Layer 10 of a small transformer language model trained on English Wikipedia (13 layers, counted from 0, width 64).
A neuron adds its activation times its output weights to the MLP's output. To switch it off is to set its activation to zero at one token and run the rest of the model.

Output weights of the MLP neurons that the questions are about. A number n stands for (n - 500) times 0.0026.
n4: 445 341 570 422 555 545 381 518 489 490 489 587 515 412 505 484 403 465 516 559 459 664 618 436 536 528 389 357 474 618 585 582 432 394 470 498 519 717 598 618 469 324 693 515 642 446 376 619 611 432 424 438 429 521 528 392 543 696 382 382 393 486 535 554
n12: 478 607 408 439 480 540 659 414 516 562 463 606 552 521 459 544 520 392 442 363 546 498 617 547 538 469 346 506 553 541 452 494 356 349 257 520 387 583 477 667 433 498 556 528 476 613 436 396 437 272 366 584 632 600 372 571 552 499 636 589 464 462 593 578
n13: 612 486 456 334 504 410 561 409 594 580 610 375 625 422 698 354 535 492 547 552 530 545 573 438 364 384 468 588 448 484 618 453 660 480 455 290 561 416 596 506 423 510 571 546 424 567 603 576 406 363 331 402 590 410 411 468 495 440 509 720 577 486 637 450
n27: 405 308 361 415 433 415 338 478 431 531 691 546 485 379 437 677 612 468 545 651 383 516 427 276 603 402 350 442 464 666 415 431 559 295 584 691 480 451 756 612 499 492 588 454 614 545 573 647 502 418 443 524 352 477 526 494 644 473 516 492 674 632 595 532
n52: 486 368 489 426 398 475 388 476 455 481 452 575 433 464 773 509 433 570 533 372 533 608 453 630 566 370 512 342 368 537 573 393 353 555 381 297 603 456 598 538 569 632 569 523 422 470 577 528 457 500 477 562 502 493 491 596 591 403 628 538 699 530 627 526
n64: 532 620 449 634 564 504 515 280 639 440 546 354 540 429 725 528 740 535 462 418 561 609 339 631 438 446 472 575 632 590 442 513 422 268 461 779 423 511 508 478 348 516 461 462 307 581 436 589 523 360 486 440 469 521 536 513 345 509 664 432 413 475 399 491
n88: 661 396 545 574 501 491 527 460 487 555 456 484 578 477 709 413 567 484 574 534 458 547 455 390 423 315 663 553 391 482 414 556 647 493 480 580 626 494 490 475 387 466 527 405 269 558 572 431 500 552 421 650 521 572 440 465 527 661 431 297 469 487 435 501
n90: 392 500 581 589 490 424 564 563 430 482 644 521 457 529 492 441 407 543 521 450 524 475 594 434 339 485 345 550 647 416 771 437 510 616 509 416 311 540 482 580 514 563 394 441 454 513 594 575 432 498 447 626 549 510 706 542 395 412 608 554 472 454 505 460
n98: 611 534 494 437 334 331 534 441 633 475 563 395 294 463 966 532 439 560 403 561 613 532 547 430 445 514 500 409 424 513 688 478 442 448 518 541 563 617 560 508 597 501 556 559 610 574 654 535 433 552 352 320 466 522 423 362 533 517 443 437 564 405 485 322
n115: 346 611 643 668 604 336 673 447 438 505 641 364 405 498 649 420 389 600 553 503 614 587 439 521 466 426 481 385 329 627 695 344 444 334 430 474 584 408 676 447 558 560 352 385 391 660 664 539 333 647 412 720 447 535 389 468 523 652 646 429 331 416 497 610
n119: 474 507 316 493 674 535 542 451 473 371 555 509 358 484 369 651 336 429 441 595 433 439 684 397 446 490 445 586 518 526 670 405 340 496 565 593 836 618 590 592 487 546 305 591 516 630 426 381 488 505 412 403 383 449 515 488 471 480 547 613 667 550 628 341
n123: 591 386 500 589 564 381 521 216 632 596 601 584 340 600 490 663 504 624 543 592 586 433 428 379 544 541 336 426 402 382 655 499 528 431 592 508 523 522 594 677 441 379 230 711 336 283 435 415 616 579 540 498 362 558 589 602 363 411 622 577 409 636 500 388
n164: 383 491 665 489 418 487 592 559 603 613 260 441 368 603 285 692 473 471 418 550 467 664 549 483 425 510 463 472 347 455 494 521 448 459 593 547 573 557 488 585 375 426 599 487 528 474 478 622 490 476 691 582 476 709 376 596 388 728 498 522 493 408 408 464
n210: 437 570 602 436 522 480 369 507 498 453 458 489 598 434 624 570 450 529 390 439 493 514 453 617 485 549 607 469 435 613 541 439 548 512 549 404 400 422 481 385 557 467 591 522 500 501 309 488 558 521 404 552 420 579 380 693 628 321 529 379 512 576 684 705
n231: 552 387 548 335 426 448 380 496 472 613 495 381 221 400 793 572 469 535 404 523 562 453 288 713 477 637 553 421 739 473 441 648 615 489 480 581 489 549 336 606 512 287 340 683 582 592 462 325 756 523 564 549 621 531 590 350 531 290 300 398 906 536 215 703
n271: 401 486 628 542 515 526 385 484 412 481 589 537 549 371 282 582 494 561 532 433 499 564 372 471 501 490 603 446 492 586 444 451 549 432 500 651 620 579 334 376 498 575 484 514 656 446 650 545 379 439 466 596 489 628 514 512 525 420 537 476 558 627 520 352

Each question names a token from some text and the token that comes next. It shows the activations a of the neurons there, in the order above. A number n stands for (n - 500) times 0.0068.

Then comes g, the gradient of the next token's log-probability with respect to the MLP's output, scaled to length 1. A neuron's effect is roughly proportional to its activation times (output weights . g). A number n stands for (n - 500) times 0.00099.

"ore", then "an"
a: 496 538 475 476 476 480 476 475 605 482 611 493 484 482 496 487
g: 583 526 433 545 409 369 577 326 622 694 398 503 474 572 331 337 587 446 559 516 642 439 599 478 639 570 353 763 533 570 578 566 521 460 334 555 617 562 148 495 564 635 433 463 637 254 239 497 509 567 600 688 502 464 481 641 313 489 455 686 280 707 308 360
Which neuron, switched off, raises the next token's probability most? n98

" P", then "A"
a: 554 475 476 476 482 486 685 476 495 513 504 494 795 479 500 476
g: 478 743 457 402 652 460 456 790 314 541 493 645 541 629 720 573 386 421 551 432 618 337 456 318 562 608 512 431 708 659 446 553 338 311 505 332 533 289 569 690 439 348 476 421 473 556 636 598 544 259 505 682 239 592 444 682 543 497 455 342 327 466 464 551
Which neuron, switched off, raises the next token's probability most? n164

"s", then " of"
a: 478 492 548 497 630 475 715 497 509 483 476 484 517 759 496 486
g: 784 573 543 518 447 443 392 433 586 631 432 687 411 660 403 296 381 476 304 531 523 530 580 604 221 640 593 356 581 465 429 630 454 705 661 478 669 528 407 374 602 488 383 427 224 436 390 456 439 602 513 434 191 658 575 518 527 711 285 416 631 588 620 525
Which two neurons, each switched off alone, lower its probability most, in order? n88, n210

"at", then "i"
a: 477 675 489 491 483 508 501 585 488 493 500 488 477 496 475 729
g: 548 378 528 400 374 637 676 528 324 609 418 402 658 576 253 779 441 214 705 611 451 441 662 432 548 392 523 492 738 624 470 355 594 246 611 471 304 451 354 548 690 299 628 406 613 559 517 499 638 618 358 472 455 446 458 642 442 528 658 356 441 526 554 433
Which two neurons, each switched off alone, lower its probability most, in order? n12, n271

"ers", then " was"
a: 475 476 530 500 475 483 694 609 476 481 478 480 478 767 493 483
g: 380 589 502 671 282 548 416 529 801 405 458 597 250 595 543 545 363 504 459 317 419 253 510 473 629 586 444 594 464 307 772 215 567 561 506 370 507 526 606 514 454 592 472 626 513 416 655 636 697 534 301 797 663 361 368 559 505 461 426 523 414 441 557 450
Switching off which neuron hurts the next token most? n90

"0,", then " as"
a: 546 488 685 477 561 476 542 475 700 499 475 475 530 502 477 475
g: 543 339 329 612 317 311 533 543 544 484 513 568 510 464 595 489 387 684 455 722 597 429 445 384 434 451 679 312 336 445 788 386 614 746 501 396 866 327 584 551 477 440 593 493 514 448 433 581 297 720 699 460 386 451 445 547 322 451 435 707 507 382 520 481
Which two neurons, each switched off alone, lower its probability most, in order? n98, n13

"ired", then " in"
a: 475 519 504 546 611 783 540 476 732 868 481 487 664 727 475 625
g: 500 478 790 456 708 375 370 544 456 472 630 472 363 710 314 461 640 528 526 571 613 663 517 682 517 445 658 421 242 414 431 372 465 537 563 451 379 682 578 373 690 518 446 229 445 409 526 551 460 637 259 611 418 344 318 644 662 360 411 676 340 618 538 521
Which neuron, switched off, raises the next token's probability most? n64

"in", then "ing"
a: 479 493 475 488 476 494 485 478 502 478 649 498 494 519 488 497
g: 750 168 495 384 467 346 564 521 557 580 504 479 489 531 303 256 520 562 627 801 678 405 561 393 638 270 458 695 531 388 505 523 645 363 482 432 423 592 387 683 646 263 519 391 683 486 415 584 687 428 587 480 479 619 597 369 367 555 553 391 407 439 644 452
Which neuron, switched off, raises the next token's probability most? n119

"ig", then "r"
a: 481 491 487 484 479 482 479 486 475 475 477 491 486 477 498 479
g: 285 567 312 476 694 457 266 415 583 380 364 716 421 487 759 641 518 401 555 543 390 514 452 403 810 387 375 605 382 583 402 507 497 411 635 717 549 357 395 449 461 545 536 467 534 355 445 212 632 567 573 540 621 615 470 656 802 413 443 451 344 595 499 561
Switching off which neuron hurts the next token most? n90

"im", then "med"
a: 476 475 478 477 482 497 482 475 492 499 486 475 497 477 481 475
g: 540 503 585 414 671 352 445 644 443 403 703 463 525 301 685 614 536 528 397 417 493 474 611 637 584 494 470 601 507 565 332 544 646 409 558 633 396 623 213 680 432 355 433 648 547 307 459 408 900 505 445 463 283 537 565 229 546 465 457 313 541 432 701 386
Which neuron, switched off, raises the next token's probability most? n231

"ing", then " build"
a: 475 482 483 481 828 476 738 484 629 558 548 522 486 675 499 646
g: 551 537 707 514 542 662 602 634 586 648 439 366 871 395 465 272 656 432 468 569 386 489 565 433 447 473 607 324 544 422 448 427 302 621 388 481 500 576 336 267 412 500 536 532 537 269 512 380 420 647 567 493 505 638 493 570 630 329 549 393 521 872 480 264
Switching off which neuron hurts the next token most? n271

" res", then "emb"
a: 479 481 500 478 699 476 532 482 485 499 603 486 495 475 491 477
g: 239 535 484 449 167 653 371 636 628 495 391 562 629 747 424 458 721 581 636 538 491 572 350 530 590 631 519 371 538 553 580 632 441 341 517 355 426 494 699 475 414 527 550 408 398 339 571 304 288 374 407 636 584 407 402 711 460 724 668 592 455 320 429 586
Which neuron, switched off, raises the next token's probability most? n119

"est", then "one"
a: 503 498 485 490 568 478 518 562 475 497 518 478 480 705 484 504
g: 513 551 519 590 587 617 609 446 413 594 329 535 719 433 295 696 555 569 456 535 382 474 680 465 409 469 509 462 583 715 281 503 378 373 512 745 730 565 266 549 430 664 250 313 663 453 543 518 464 494 436 409 582 551 558 237 596 352 767 362 351 557 431 408
Which neuron, switched off, raises the next token's probability most? n210

" ret", then "ired"
a: 513 481 499 615 634 490 507 496 476 498 489 476 524 475 480 533
g: 462 479 575 546 313 481 519 343 510 390 566 564 248 644 683 522 419 611 498 665 619 230 562 378 578 304 282 543 440 318 435 519 323 438 465 558 570 299 533 365 372 481 655 599 528 566 461 544 673 468 687 277 502 795 785 607 519 588 493 599 369 454 519 664
Switching off which neuron hurts the next token most? n27

" U.S.", then " Ar"
a: 515 489 517 642 676 498 694 493 535 594 515 499 637 532 499 489
g: 509 461 508 464 289 538 426 648 377 489 405 397 498 479 585 584 619 579 134 643 548 507 402 423 747 664 505 409 521 799 309 608 398 374 467 462 620 676 565 613 480 231 342 550 442 694 302 524 678 453 537 586 453 612 746 571 554 373 417 330 550 501 433 395
Switching off which neuron hurts the next token most? n27

" a", then "irst"
a: 493 528 494 502 506 500 544 494 678 484 483 476 629 505 500 476
g: 162 398 521 543 545 478 562 630 472 543 205 643 435 601 404 594 435 477 411 392 524 405 502 450 614 459 510 391 511 438 542 491 391 423 593 508 565 533 398 502 551 813 660 355 701 484 432 550 644 224 635 474 796 289 614 384 457 517 285 526 455 712 724 518
Which neuron, switched off, raises the next token's probability most? n98

" st", then "ra"
a: 551 479 477 581 541 493 563 476 488 475 481 491 603 503 476 589
g: 401 507 181 478 587 291 373 493 548 572 209 491 660 530 622 132 572 427 535 560 351 531 452 361 656 291 626 422 517 439 283 488 656 650 496 653 468 566 558 536 459 416 474 515 662 601 588 422 586 531 466 474 520 638 512 580 425 692 447 461 475 614 855 421
Which two neurons, each switched off alone, lower its probability most, in order? n88, n27

"iz", then "able"
a: 497 476 491 478 550 504 484 475 486 504 559 493 476 489 492 485
g: 389 637 381 378 338 502 689 360 453 598 717 498 650 521 327 508 644 672 629 332 508 622 679 305 295 636 544 540 426 691 463 378 361 408 548 457 668 471 513 638 400 649 419 506 221 417 542 577 350 214 467 440 648 553 441 511 497 341 502 500 653 751 560 470
Which neuron, switched off, raises the next token's probability most? n12

"\n", then "\n"
a: 497 482 499 492 552 475 591 489 498 478 476 493 491 550 569 497
g: 481 489 594 521 525 483 532 536 469 498 458 440 501 500 606 640 169 506 311 525 680 523 423 648 544 435 473 447 674 621 972 291 490 608 468 486 453 556 321 275 326 412 665 519 620 513 543 346 787 539 466 499 502 642 605 459 451 425 486 499 572 333 268 350
Switching off which neuron hurts the next token most? n231

" before", then " Wh"
a: 578 477 478 477 595 475 718 484 830 497 556 496 501 672 480 480
g: 413 549 628 546 495 525 503 652 526 300 482 488 501 407 431 700 437 604 515 626 529 264 396 627 543 626 479 472 649 671 666 704 351 403 587 510 554 424 509 562 331 574 356 475 544 619 589 95 687 408 542 240 460 485 583 650 485 402 390 561 633 389 146 502
Switching off which neuron hurts the next token most? n119

"ian", then " cl"
a: 483 503 485 485 524 495 646 475 476 481 594 497 517 512 499 611
g: 694 480 198 542 264 566 570 270 496 719 381 749 382 440 616 416 556 409 505 678 738 345 500 487 264 438 436 388 490 410 763 494 418 547 530 494 639 318 460 512 455 628 445 664 462 251 579 460 334 569 706 521 544 468 567 575 609 497 533 509 523 571 327 604
Switching off which neuron hurts the next token most? n88

" m", then "aster"
a: 490 480 493 493 615 491 648 493 478 477 512 492 645 483 491 477
g: 489 446 540 567 440 286 442 461 660 486 544 201 516 719 446 411 485 605 906 528 668 253 566 498 409 528 437 537 688 493 489 574 517 324 595 418 498 592 455 527 419 295 385 759 390 588 528 606 396 274 672 557 608 549 608 495 608 512 475 292 263 511 434 527
Switching off which neuron hurts the next token most? n88

"lished", then " un"
a: 528 475 498 652 863 761 621 476 711 593 495 495 475 731 477 543
g: 440 606 380 479 394 480 597 272 781 657 596 592 501 470 696 440 687 382 379 408 359 375 389 414 315 280 349 673 691 675 432 585 704 507 415 552 347 451 503 511 233 636 434 671 405 395 541 587 473 375 673 419 520 503 550 296 522 503 747 573 632 508 536 504
Which two neurons, each switched off alone, lower its probability most, in order? n64, n27

"est", then " dif"
a: 476 477 475 567 559 482 560 518 477 497 503 477 558 626 475 475
g: 685 651 515 629 678 666 304 424 651 475 572 570 651 543 442 435 578 605 594 482 358 178 688 543 254 427 344 437 408 369 472 382 619 677 568 464 421 402 580 393 501 690 597 686 297 380 374 396 213 353 528 326 566 653 453 422 489 581 581 607 575 526 504 567
Switching off which neuron hurts the next token most? n231

"-1", then "5"
a: 484 485 531 483 477 500 510 480 478 500 497 568 484 478 500 483
g: 542 648 619 579 574 269 455 464 352 433 438 638 611 481 413 589 526 505 348 446 436 531 663 429 502 351 273 323 476 494 537 383 392 454 759 730 472 703 434 463 493 551 351 544 393 301 602 578 689 432 167 580 432 638 658 550 578 473 633 401 437 855 455 473
Switching off which neuron hurts the next token most? n123

" D", then "ay"
a: 500 491 482 493 477 495 635 480 475 475 475 484 586 635 499 477
g: 556 482 571 503 460 455 675 678 429 520 360 507 538 530 388 458 563 675 419 426 561 669 783 714 485 412 495 661 596 251 640 795 544 353 568 437 359 401 491 523 627 601 562 455 469 423 320 431 427 629 238 529 616 364 477 509 617 472 392 502 527 467 93 324
Which neuron, switched off, raises the next token's probability most? n210

" the", then " early"
a: 672 475 492 475 824 499 674 476 735 498 486 483 478 740 500 480
g: 754 577 506 613 615 620 569 340 438 309 673 471 415 578 502 606 673 543 510 489 612 651 547 711 697 662 423 568 376 182 485 552 498 537 428 485 214 491 363 517 337 496 363 380 484 310 346 569 715 538 370 348 484 594 269 318 686 497 574 531 507 397 588 497
Switching off which neuron hurts the next token most? n210

" B", then "ull"
a: 732 475 488 529 475 491 607 515 479 475 503 475 479 478 499 568
g: 531 606 335 540 643 438 375 246 497 680 406 570 502 545 519 529 423 692 377 555 667 466 395 708 444 556 427 446 592 468 426 618 449 241 722 656 505 466 547 263 384 441 538 598 596 564 566 634 532 509 307 544 517 684 641 286 444 527 482 134 297 480 727 500
Switching off which neuron hurts the next token most? n4

" I", then "re"
a: 485 475 495 495 475 493 743 497 650 476 476 487 501 508 500 561
g: 262 609 440 363 523 392 623 526 487 714 377 705 556 437 488 444 416 645 661 453 180 548 432 553 610 259 446 530 498 623 504 258 564 409 410 662 529 547 696 391 387 550 692 587 582 493 574 318 434 462 514 675 560 428 720 380 392 416 563 448 626 538 681 212
Which two neurons, each switched off alone, lower its probability most, in order? n271, n88

" offic", then "ial"
a: 488 491 495 669 546 495 590 497 479 475 733 498 483 476 522 482
g: 678 441 541 557 397 421 708 519 159 626 499 601 812 528 343 380 526 448 559 277 375 502 633 557 477 615 443 435 756 511 558 519 418 609 466 396 561 719 409 598 454 494 340 471 346 605 561 202 479 347 464 462 396 655 468 662 523 438 516 241 668 608 515 508
Switching off which neuron hurts the next token most? n119

" in", then " K"
a: 500 493 489 486 625 480 590 496 975 496 496 496 562 571 498 491
g: 514 439 499 461 304 566 667 578 343 622 340 287 648 442 568 585 420 553 327 870 451 547 588 431 769 565 480 524 450 661 478 590 420 473 621 410 413 345 507 648 537 589 465 370 552 573 580 327 627 384 684 456 563 361 592 672 662 434 366 362 406 283 224 527
Which two neurons, each switched off alone, lower its probability most, in order? n98, n164

"===", then "The"
a: 653 478 483 475 493 494 495 496 573 476 475 499 504 507 475 487
g: 460 263 330 354 634 461 729 582 391 435 364 529 296 402 620 520 385 424 620 553 433 759 411 468 699 552 513 512 340 441 663 476 511 636 556 661 368 576 597 445 531 504 355 691 406 689 397 436 504 200 512 530 461 564 319 468 428 575 427 675 691 316 728 625
Which two neurons, each switched off alone, lower its probability most, in order? n4, n98

"one", then " period"
a: 505 626 484 489 547 475 490 552 491 538 784 498 494 571 487 483
g: 520 436 490 587 538 442 551 451 738 438 705 364 527 481 706 406 540 578 511 286 359 479 671 466 359 420 564 604 110 385 465 492 704 511 614 344 622 537 692 494 538 445 274 797 585 432 357 461 326 545 374 521 349 749 640 428 404 437 544 414 461 621 548 561
Which neuron, switched off, raises the next token's probability most? n12

"le", then " H"
a: 478 486 492 499 530 475 554 606 483 476 564 479 477 615 490 482
g: 484 576 419 393 459 550 392 541 513 439 217 579 446 302 560 433 614 510 400 733 449 500 504 356 712 729 489 443 653 745 525 659 500 313 430 611 380 304 498 596 507 501 429 454 542 637 528 341 633 306 656 639 322 414 795 547 499 393 319 647 693 417 354 470
Which neuron, switched off, raises the next token's probability most? n90

"y", then " and"
a: 481 476 679 490 498 489 492 529 475 492 481 482 492 491 500 610
g: 477 631 462 530 367 487 449 719 479 330 382 539 577 557 660 548 526 293 610 659 661 600 449 505 503 399 513 258 364 165 487 296 380 596 668 458 713 461 706 608 690 399 429 610 465 495 698 460 294 507 333 510 658 407 266 507 556 477 425 571 426 545 481 720
Switching off which neuron hurts the next token most? n13

"iv", then "il"
a: 475 495 476 492 476 475 519 479 532 487 534 495 654 563 565 498
g: 604 600 447 743 529 572 455 459 465 574 425 381 711 494 568 365 579 561 314 711 447 480 450 523 438 266 593 444 529 540 579 674 276 672 316 442 526 368 687 570 595 683 358 549 554 447 454 588 519 707 650 429 450 484 536 298 733 329 364 355 263 223 533 521
Which neuron, switched off, raises the next token's probability most? n164

"av", then "al"
a: 497 500 488 493 493 477 486 504 479 492 532 491 589 500 487 491
g: 120 720 326 433 291 406 498 499 536 580 485 685 350 710 455 417 522 642 374 578 646 560 444 468 359 609 480 440 492 608 678 539 552 514 369 538 574 671 754 587 438 477 371 454 483 476 405 709 375 609 419 722 489 531 296 336 461 374 604 617 639 325 357 522
Switching off which neuron hurts the next token most? n164

"d", then "o"
a: 479 482 479 496 476 479 481 484 480 487 482 488 476 592 500 478
g: 600 266 677 485 451 344 675 661 371 391 483 703 449 346 446 727 413 766 483 326 552 505 427 721 348 550 509 678 634 610 502 607 540 402 503 326 292 555 446 793 498 472 485 406 429 480 656 493 467 432 304 547 397 445 477 552 483 244 624 471 500 443 406 729
Switching off which neuron hurts the next token most? n210